Layer 17 of a small transformer language model trained on English Wikipedia (25 layers, counted from 0, width 96).
A neuron's activation on a vector x is ReLU(weights . x + bias), where the dot is the dot product.

Input weights of the MLP neurons that the questions are about. A number n stands for n times 0.0022.
n18 (bias -0.052): -63 -72 -86 -104 20 -248 220 -49 -9 -16 -118 51 -137 26 317 256 -47 -197 -132 126 -45 242 62 -109 269 -44 148 144 78 -37 -52 -83 -116 -80 -241 57 110 -75 309 -168 -81 195 104 119 -98 -302 8 -137 -44 -21 -68 -37 62 32 -327 -53 -91 -40 186 -79 -48 29 -133 115 130 117 -8 164 126 -24 250 -57 121 17 198 -155 49 -38 -20 0 -16 -113 111 -280 -35 150 -94 -49 90 96 -101 94 -38 184 -256 183
n24 (bias -0.045): 70 -26 -10 112 116 -252 -62 133 -18 123 -266 67 -120 7 -98 130 -25 -27 -7 259 -131 -21 -3 46 83 -17 234 -151 37 -281 -41 -116 -28 205 27 -17 69 -21 76 -38 -51 29 -120 -66 -160 -118 25 127 -55 140 -230 245 99 -182 38 49 34 -10 29 134 119 66 170 -10 -53 -82 24 -58 -117 7 284 0 -216 -165 58 -125 -55 -32 59 -149 0 -96 21 77 -152 4 72 -45 90 225 50 58 177 -25 -60 -14
n40 (bias -0.053): 80 0 73 -7 20 34 89 42 65 -174 -86 -63 65 -172 -205 -10 177 -20 3 -106 -7 -35 -201 280 -22 -30 80 -86 89 24 162 28 -21 -50 30 -145 121 4 196 159 -87 -279 28 108 129 23 174 -72 -105 -52 182 31 10 -78 86 49 87 31 -114 28 -219 100 -3 -84 -46 -148 -209 148 33 -34 34 190 -28 -174 -134 88 -120 21 -134 -314 97 -99 -117 -28 70 25 -83 99 -59 95 -127 32 155 254 45 165
n41 (bias -0.026): 119 77 -347 -16 109 -20 197 112 -34 55 -90 -95 199 44 50 17 -216 -122 -165 -12 77 -63 269 194 -125 28 58 43 51 -163 -193 -296 -21 -111 76 -45 -123 79 152 -25 129 34 172 -161 142 148 0 45 -121 -95 68 29 275 -106 -128 116 268 122 -4 -34 -277 -309 -142 44 12 194 -165 177 40 72 -64 -70 -101 91 173 -84 -336 80 -4 -194 80 24 -115 149 31 130 103 53 67 174 67 -82 -55 29 133 -267
n85 (bias -0.006): 37 -32 7 195 65 159 -7 0 4 106 124 155 -11 -159 -56 -162 -95 27 -7 -111 -231 121 38 111 -160 -38 -88 4 -116 169 48 -81 -63 140 40 73 115 -187 111 -52 36 -162 -291 -73 70 -145 -147 227 208 129 -112 42 176 -38 -77 52 -122 -152 -54 234 68 17 -137 -37 53 157 -133 -238 -67 74 102 45 67 70 216 -103 -97 7 45 49 -288 110 -105 -126 0 21 -25 -21 -70 14 86 40 117 -50 134 -7
n89 (bias -0.041): -75 -123 474 -59 -32 99 138 -18 -26 24 -53 10 146 212 111 -65 -45 -84 73 -25 -102 105 86 -18 -197 -56 93 -11 -24 -14 260 108 -50 15 -34 121 -131 40 50 64 -186 -107 -25 -86 -7 -71 70 18 213 -11 -83 47 -112 183 -135 182 -245 11 92 54 17 0 -103 155 -171 -131 -49 -35 96 48 83 -4 7 -68 19 -36 -170 -106 131 -4 28 153 -182 -39 152 -367 -96 -46 119 126 -84 -15 120 -171 -14 65
n109 (bias -0.030): -88 -128 -245 37 0 -300 11 -58 167 -138 -341 103 76 -122 142 0 -168 -139 336 125 181 300 -176 -110 -56 52 -15 -130 -208 185 19 -50 -131 -12 81 217 103 43 -129 -168 -32 -63 117 -8 -29 83 157 -15 -30 -265 -15 -23 -84 75 72 23 -22 -60 4 291 -4 187 -26 159 29 101 231 63 40 -41 -82 69 -51 -15 -24 106 -4 -35 -46 -46 -156 -98 -69 -92 -4 -66 91 91 149 30 -164 -151 144 74 -39 128
n115 (bias -0.036): 60 62 -93 -17 -100 -128 119 -58 273 4 -189 81 -228 -127 -76 -85 144 -22 -117 22 -4 41 156 32 -79 -104 45 -32 -68 -243 420 -198 198 234 124 -221 -164 -162 115 142 181 216 239 116 55 46 -78 289 9 94 104 -125 25 -259 53 -290 34 26 -23 72 130 133 64 90 -94 -41 -295 91 89 129 73 -323 -262 -134 215 18 53 36 -31 151 -168 140 -102 -112 -95 -190 -88 35 76 253 -264 23 -9 -272 152 -32
n132 (bias -0.042): -248 62 4 0 -196 62 -40 85 46 -63 -22 114 197 -51 -48 -4 247 -65 -281 -216 47 94 -126 -64 69 -141 -19 -65 -49 -7 14 -45 -78 42 107 -129 -96 -217 183 -269 108 114 86 52 106 -7 57 149 166 -19 -129 -93 -140 -58 110 -44 157 226 -194 -15 -7 -107 -99 -82 60 181 0 90 134 72 129 -40 -262 -37 50 87 -132 -102 139 136 -68 49 44 56 -359 -30 261 113 0 159 -53 8 147 0 123 -45
n135 (bias -0.038): -169 -30 216 -98 -43 56 -48 173 29 50 -139 -205 -155 132 101 -53 54 -71 -20 4 -8 -180 68 -70 -58 -212 113 -70 8 4 -258 65 202 8 -27 92 -24 -85 111 -100 235 -62 -24 121 -77 -27 49 -253 -39 286 -218 173 8 146 84 -241 -19 -143 -120 -179 78 -116 -154 105 4 -4 47 20 -27 43 -113 104 -318 230 63 -111 -40 -156 44 144 -23 -111 -196 431 171 -65 87 12 34 208 189 146 151 4 20 -203
n163 (bias -0.029): 61 14 179 -168 -62 122 -82 -26 -66 46 37 295 66 -91 4 0 -51 -29 -26 -63 7 -133 52 103 -31 95 142 231 57 -105 -87 -53 -53 -115 -151 -89 96 15 207 100 74 0 -61 217 -100 63 -115 -4 37 75 138 -187 -53 -4 364 -7 58 -77 -157 -8 -51 -272 125 105 -89 164 -44 87 -79 4 -43 19 -98 -116 121 -11 -211 -110 104 -231 130 60 -119 157 -307 224 -66 96 28 -40 30 -39 -194 141 -49 -366
n201 (bias -0.031): 164 21 -221 -53 59 97 -41 149 -36 -160 100 52 -53 -37 235 -108 -222 31 -118 44 50 -103 -162 19 16 15 92 72 63 54 -188 121 -35 78 52 -145 35 119 -41 126 26 -16 90 -41 -106 -21 -72 -65 -127 108 62 -60 -90 -31 73 -133 28 3 7 161 160 -16 70 -40 27 287 136 -139 -82 -61 -157 -72 -6 -35 176 -65 -22 194 85 22 21 84 73 -35 -37 -316 -69 -9 124 161 -78 -30 -19 -19 -175 6
n227 (bias -0.038): -87 -161 -7 -49 -28 -197 201 217 34 -27 243 66 57 -119 83 -80 -174 53 71 -104 111 15 141 -33 4 198 138 -160 -34 91 -25 -26 -109 179 94 4 -43 -91 97 -7 -11 -142 246 -33 211 65 -67 32 -127 43 151 -14 -137 -43 -108 109 -115 61 82 238 -204 -76 -55 -24 -48 63 42 -49 -28 101 182 65 95 145 83 -173 -108 -33 -39 -4 53 -279 14 -62 -112 -84 64 -239 -89 -127 -203 -203 88 7 -131 282
n242 (bias -0.032): -62 -25 -27 19 64 -223 -46 -161 20 -65 19 158 -168 -20 -4 81 -20 -60 63 -246 155 237 -103 27 -44 -157 -69 83 18 100 123 58 27 -24 -22 171 224 0 -140 -69 426 -237 39 80 -157 -40 -133 38 146 38 96 -142 -98 -26 -126 23 11 -256 271 225 11 149 99 15 -88 167 -22 -152 -175 111 192 99 116 -69 -20 -246 -125 195 91 -30 -52 18 -19 100 -200 -50 59 -23 87 -97 183 -56 -136 -202 -161 -31
n246 (bias -0.005): 55 103 67 -68 72 22 104 137 13 190 -44 -245 213 148 169 -16 -23 -81 -34 -13 125 52 -95 -3 49 -127 29 -174 -21 51 133 -10 106 16 9 -82 -16 22 -135 38 -73 -180 -55 -19 -46 -150 -176 0 -9 29 -117 -153 -90 -81 -66 16 89 -197 -88 -32 -111 54 58 -187 -82 16 -99 127 88 -246 55 -227 142 109 20 133 13 6 54 -127 -31 196 133 41 -152 -48 142 6 3 137 146 -129 42 -61 86 64
n302 (bias -0.030): -56 -125 -22 299 11 -115 148 -58 216 -52 105 70 -133 81 190 -18 27 -243 53 -97 133 92 -44 67 178 -68 69 -60 -76 -55 166 -128 -239 56 28 72 141 -18 141 76 -163 -38 114 -91 63 79 -82 136 -114 190 187 -135 135 -4 -127 -186 -113 -151 41 111 -103 -36 118 99 66 111 -114 -223 59 53 -134 141 -4 -44 76 82 -152 -219 72 7 -42 -187 -22 -77 -58 -129 -26 58 -45 175 -71 -216 -52 182 -84 -258
n308 (bias -0.031): 0 38 27 61 105 -58 -21 -124 -233 -7 17 212 137 -357 28 94 -68 91 141 61 88 150 213 -60 -79 57 197 -71 111 -28 -104 -66 69 35 -96 -3 48 -52 126 -158 -205 -64 3 31 -224 88 163 234 -195 -17 30 10 -114 14 -48 -141 -113 -112 81 -174 -23 38 -181 -140 -161 -186 -50 254 10 63 -57 -103 -154 14 76 32 31 88 147 75 27 -141 -62 -14 128 -28 179 -78 -7 13 70 39 66 32 -107 150
n355 (bias -0.030): -55 -83 -50 -119 -145 -60 -64 -94 164 218 -53 128 361 -133 151 -148 60 -141 -35 21 21 47 -47 7 -105 -91 11 -7 -216 94 -17 -141 62 -56 -183 -225 -4 -236 71 118 -75 41 0 72 100 78 -7 49 -144 43 -136 -158 17 18 -75 79 -14 -135 162 135 101 0 65 66 55 117 -3 -35 96 -122 42 -54 55 -69 113 -194 -282 -114 182 21 10 -123 -36 112 169 -113 101 96 -188 102 110 202 44 263 188 -127
n389 (bias -0.041): -64 278 173 -62 124 -31 -16 -24 193 277 -132 118 -25 -204 134 -20 -53 -317 -31 -31 183 -264 98 20 -168 38 -28 8 -15 -91 42 0 95 146 34 -43 -43 -36 86 -43 -94 394 -60 -83 -23 -227 -146 201 -112 -59 134 154 60 -47 86 -288 -168 43 263 16 -107 8 0 84 8 -32 211 -191 -117 -8 -88 129 -24 48 4 32 -47 141 -238 -27 -206 -45 -31 182 -130 296 20 51 -26 85 24 -41 -104 -160 36 8
n532 (bias -0.041): 15 -63 -181 144 82 -34 86 98 -126 -4 -7 -40 158 180 144 282 -182 -93 -18 -307 131 -46 204 -58 -98 -225 -68 59 7 -130 81 179 -53 0 47 -218 -53 -249 11 38 126 -8 127 -155 98 -207 214 -119 -48 -64 -51 76 -50 -179 124 -4 198 -164 -171 88 -191 -57 163 -102 -184 73 -203 -26 -101 139 15 -68 -15 84 111 -19 143 170 -101 -128 37 65 4 -148 -24 58 20 -153 72 -22 97 154 285 146 11 -27
n566 (bias -0.032): -92 98 13 -66 192 35 19 -132 -60 92 -137 127 71 -163 45 84 114 -145 -6 29 133 56 -122 345 -120 107 -181 -152 -46 -45 -159 -91 62 -60 -28 -42 -211 -72 3 -151 114 10 179 -45 3 18 162 -47 -97 77 106 13 -52 63 -51 61 137 41 152 52 -47 -51 -71 -78 -74 128 -182 -253 157 -16 72 99 42 -152 -111 -151 -10 52 16 64 12 24 74 68 -10 124 -160 114 183 3 -16 -20 52 -72 -175 33

Each question shows a token from some text and the vector x that enters the MLP there. A number n stands for n times 0.011.

"et": 33 28 -67 6 -29 174 -67 89 -22 -18 211 86 -180 -115 -101 -13 -6 118 3 -79 -286 -80 -22 -150 235 9 111 -159 -102 29 -87 -24 -18 -57 53 242 -68 21 -79 -132 48 157 17 -50 54 -122 83 100 13 -44 -57 90 -158 16 25 -19 -127 161 -183 101 -27 -56 140 60 172 124 172 85 198 -33 -97 -36 -20 -93 50 165 151 15 -47 -168 -69 12 119 -61 -1 -22 -15 -119 -92 -2 213 -35 -299 115 124 -91
The two highest activations, in order: n132, n201

"en": 46 55 -211 43 -90 107 -50 -39 153 -14 1 56 -49 -105 -82 232 107 106 -14 18 -234 -98 -192 -31 116 -79 36 -102 1 29 27 79 60 108 -195 35 -136 135 -236 -86 81 153 -26 -18 -114 269 80 191 40 4 -16 150 -37 -82 -167 -17 -19 48 -41 -121 34 -9 142 77 33 -87 -45 76 191 -23 -84 -90 6 -112 12 89 8 -216 -39 34 -3 45 391 -40 49 -9 66 -128 -99 7 -16 83 27 -70 95 -158
Which of these neurons fires most? n115

"aw": 114 10 -141 85 173 -13 29 -8 155 -109 19 67 -16 29 -2 58 38 -29 6 -141 -275 -125 -13 -102 305 -65 5 -83 2 9 -91 -47 206 22 -137 110 -102 -32 -254 -4 -95 5 15 -58 77 96 159 -46 94 177 -229 -66 110 118 -106 76 159 71 43 -123 58 -25 30 105 124 -82 36 102 232 -83 -232 -74 -64 -40 -81 113 72 -140 -141 -116 -83 52 152 8 -51 134 100 -147 -163 -118 189 12 -12 48 66 -17
Which of these neurons fires most? n246

" dep": -37 -110 49 76 51 137 -27 -191 -24 44 95 88 -25 -65 146 112 77 95 -123 -90 -89 -136 -149 -81 189 -51 99 -171 36 73 -125 66 78 -71 -55 -51 -103 99 -55 207 17 205 -39 -9 1 77 156 -147 47 -53 36 77 -44 135 -192 83 -18 77 105 14 -30 -68 120 267 -57 38 172 -32 116 -74 -211 -41 -104 -58 -200 2 75 -5 -35 13 -259 32 293 -50 -23 7 191 -215 65 -145 40 -135 -67 1 72 -43
Which neuron fires most, and how strongly? n201, at about 1.4

" Indian": 113 1 -198 -22 -17 89 109 -163 38 -9 84 200 -107 -72 -54 69 185 63 142 24 -181 -26 -9 -156 135 33 -60 -188 133 52 15 -1 163 -117 -65 31 -224 138 -163 -27 96 99 -148 103 58 113 114 24 120 -37 -133 -14 69 11 -145 24 145 107 5 49 16 13 227 144 45 33 -30 -12 -78 -20 -215 -67 -35 7 -252 -10 34 -19 -41 66 -140 -10 210 -56 -264 -26 37 -134 97 -183 84 24 -90 21 176 -153
Which neuron fires most, and how strongly? n242, at about 1.2

"3": 131 -146 -91 -107 -46 34 68 -34 -134 -83 130 98 -37 40 2 80 90 216 64 -117 -112 -91 -104 -9 110 -115 48 -51 -23 -59 100 -162 273 -57 -92 233 -129 96 -147 66 -97 100 -102 -87 -129 63 35 65 -67 -78 -31 -69 -47 52 -16 -25 42 184 -125 40 -85 -30 144 121 -58 -13 151 78 -2 241 -191 118 50 -59 -21 66 130 -80 -72 -5 32 -114 145 -91 120 95 -80 -212 -213 -44 194 -32 -183 124 191 15
Which of these neurons fires most? n308

" Z": 51 -203 -45 26 100 24 34 16 -13 -103 40 17 -104 37 -22 -41 74 97 -25 -72 -145 -12 -75 23 170 218 -9 -257 -103 111 32 -142 123 35 -11 -64 -316 76 -123 -47 236 93 -72 -1 -17 122 200 -87 167 -58 -112 39 93 185 -56 142 -88 -69 -115 -69 -25 89 186 198 73 -56 112 -18 27 -111 -101 71 228 -141 -205 17 22 12 -18 -29 -7 115 197 82 -149 -133 -33 -51 -93 -49 -48 67 -110 7 77 -43
The two highest activations, in order: n566, n109

" Ar": 41 -145 -37 -36 76 -24 19 -100 -91 -79 125 -8 -51 59 113 74 93 226 39 -65 -241 -95 -172 15 238 60 47 -97 -31 -31 24 65 21 -44 -84 -18 -269 86 -220 182 66 132 -137 140 17 104 58 -30 140 -79 -113 7 37 -83 -187 73 -24 -61 3 11 13 -23 133 177 -28 21 97 -5 79 -48 -14 32 194 43 -172 87 155 -104 -135 -21 -138 122 299 63 -208 -115 -56 -25 69 80 13 -92 -215 111 44 -21
The two highest activations, in order: n246, n201

"d": 58 -95 -61 -89 38 48 -118 86 -32 2 183 75 -259 -62 -114 110 -13 105 64 52 -206 -76 -61 100 146 61 21 -114 24 25 -64 -109 73 -26 -83 76 -293 -13 -146 -109 222 246 30 -25 -5 133 129 4 -12 55 -23 64 -166 163 14 110 -43 -69 134 -89 -3 -12 108 83 48 -89 50 53 229 -134 -81 -70 178 -42 217 23 5 -161 -162 25 -123 87 98 64 -9 -70 -8 -108 -87 -108 149 151 -100 -184 110 -67
Which of these neurons fires most? n566

" France": 92 -38 -136 1 -10 -18 -75 -81 -24 -87 108 137 -35 64 67 -15 54 150 29 -87 -269 44 -86 78 19 285 31 -280 32 25 71 -117 -12 32 -190 -33 -115 25 -212 55 162 113 -117 77 97 105 68 74 95 -165 -31 73 62 52 -129 78 68 154 8 -72 -6 -11 122 118 68 -7 145 -137 72 19 -126 -104 29 4 -215 -7 87 -49 -120 -137 -174 24 186 108 -124 -91 -51 -66 37 32 114 125 -204 88 179 -171
Which of these neurons fires most? n355

" g": 72 -123 -29 6 -47 35 95 -50 -6 141 16 172 -103 6 -20 -7 -28 132 50 -25 -105 -86 -46 103 156 145 19 -179 2 -5 -148 30 55 60 -149 92 -209 19 -188 51 174 178 -2 25 98 68 168 -35 6 138 -34 60 63 61 -56 94 -96 54 -65 -115 -216 -31 137 29 -113 58 239 -40 147 -31 -275 -72 -46 -157 103 66 115 -75 -108 -20 -119 162 206 42 -126 -4 109 -132 -206 -179 -32 -63 -193 24 56 125
Which neuron fires most, and how strongly? n227, at about 1.5

"ar": 64 -103 -140 -116 -53 3 -45 3 59 -116 233 -52 -69 -25 -101 6 73 288 215 -73 -235 -159 93 100 220 10 178 -55 101 -47 -64 94 153 30 -110 -2 -186 33 -170 -59 -4 188 -3 -23 39 -59 239 12 -36 20 -76 48 -88 26 32 59 -105 -72 31 -120 99 -28 162 -32 34 -26 148 30 181 8 -60 -115 63 -54 99 -36 32 -133 -154 -38 -194 200 100 42 114 -73 -27 -60 -59 7 122 -54 -158 -146 205 -141
Which of these neurons fires most? n115

"-A": 33 -108 -134 -10 89 -19 9 -171 -21 -274 -66 121 -84 111 45 -6 103 223 34 -24 -83 -5 -26 -74 185 79 118 -118 62 8 -36 -117 151 -25 -133 114 -346 96 -37 84 133 129 -153 70 -1 82 79 58 17 64 -123 39 58 65 -188 7 156 10 -65 -85 -79 64 34 151 33 49 152 46 67 -14 -149 -57 45 -112 -69 79 120 7 -165 145 -151 -68 245 137 -15 -45 110 -154 66 -108 -63 -125 -193 25 58 -72
The three highest activations, in order: n109, n18, n115

" ad": -97 -106 74 77 159 -53 51 -158 -34 85 48 209 -33 49 -106 226 89 186 -92 -94 -162 -106 -46 56 56 50 -11 -339 -57 132 -57 -80 191 -161 -34 9 -263 122 -174 165 25 102 -17 -50 93 97 69 -58 177 -7 -190 98 56 159 -122 117 -107 80 14 -47 -86 -20 122 182 -6 72 -14 20 51 -126 -79 5 23 -43 -47 56 10 -168 -23 77 -48 -43 228 7 -67 -125 24 -172 -46 45 75 -30 -23 -1 22 -6
Which of these neurons fires most? n89

" as": -2 -162 13 6 20 -210 -30 -94 -33 98 74 54 4 -22 37 -20 43 116 75 92 -296 4 -66 -43 65 135 2 -107 -80 -66 11 58 102 45 -168 77 -217 117 -195 12 22 102 -72 -113 88 -21 124 34 -30 33 -150 56 55 164 -174 45 65 267 -2 32 -74 37 127 282 3 -30 76 6 -65 27 -40 -8 162 -129 -107 -18 79 3 -115 -50 -133 58 238 116 30 13 -101 -80 -233 94 103 0 -224 108 16 -70
Which neuron fires most, and how strongly? n24, at about 2.1

" village": 93 3 -157 110 68 178 -85 30 95 -50 -37 85 -138 3 44 -46 70 147 23 -136 -245 -28 -83 36 148 125 183 -189 85 55 80 72 141 -48 -68 0 -116 67 -210 -62 172 177 -123 37 103 100 162 78 48 -86 -100 31 76 83 -48 -91 -9 112 23 -35 -136 54 149 242 25 -23 125 -30 -9 104 -297 -21 -167 -65 -77 7 76 -34 14 -183 -154 56 111 27 -20 46 -16 -140 -89 -168 -19 -39 -252 -4 88 -107
Which of these neurons fires most? n389

" tri": -8 -31 -92 162 16 -52 -2 -57 -109 86 116 57 18 -140 -119 177 -57 117 -62 -29 -190 -162 -99 11 159 91 74 -276 -153 -32 -66 57 178 -13 18 -4 -96 256 -72 92 24 218 -50 37 45 229 133 59 28 -45 -171 195 159 -46 -2 65 -46 35 -50 -37 19 -81 66 122 12 -14 109 171 -13 -34 -105 39 109 -10 -9 -16 20 -176 -12 -174 -54 44 149 35 -65 -108 -3 -232 -294 -93 206 20 -90 39 53 -110
Which neuron fires most, and how strongly? n24, at about 3.3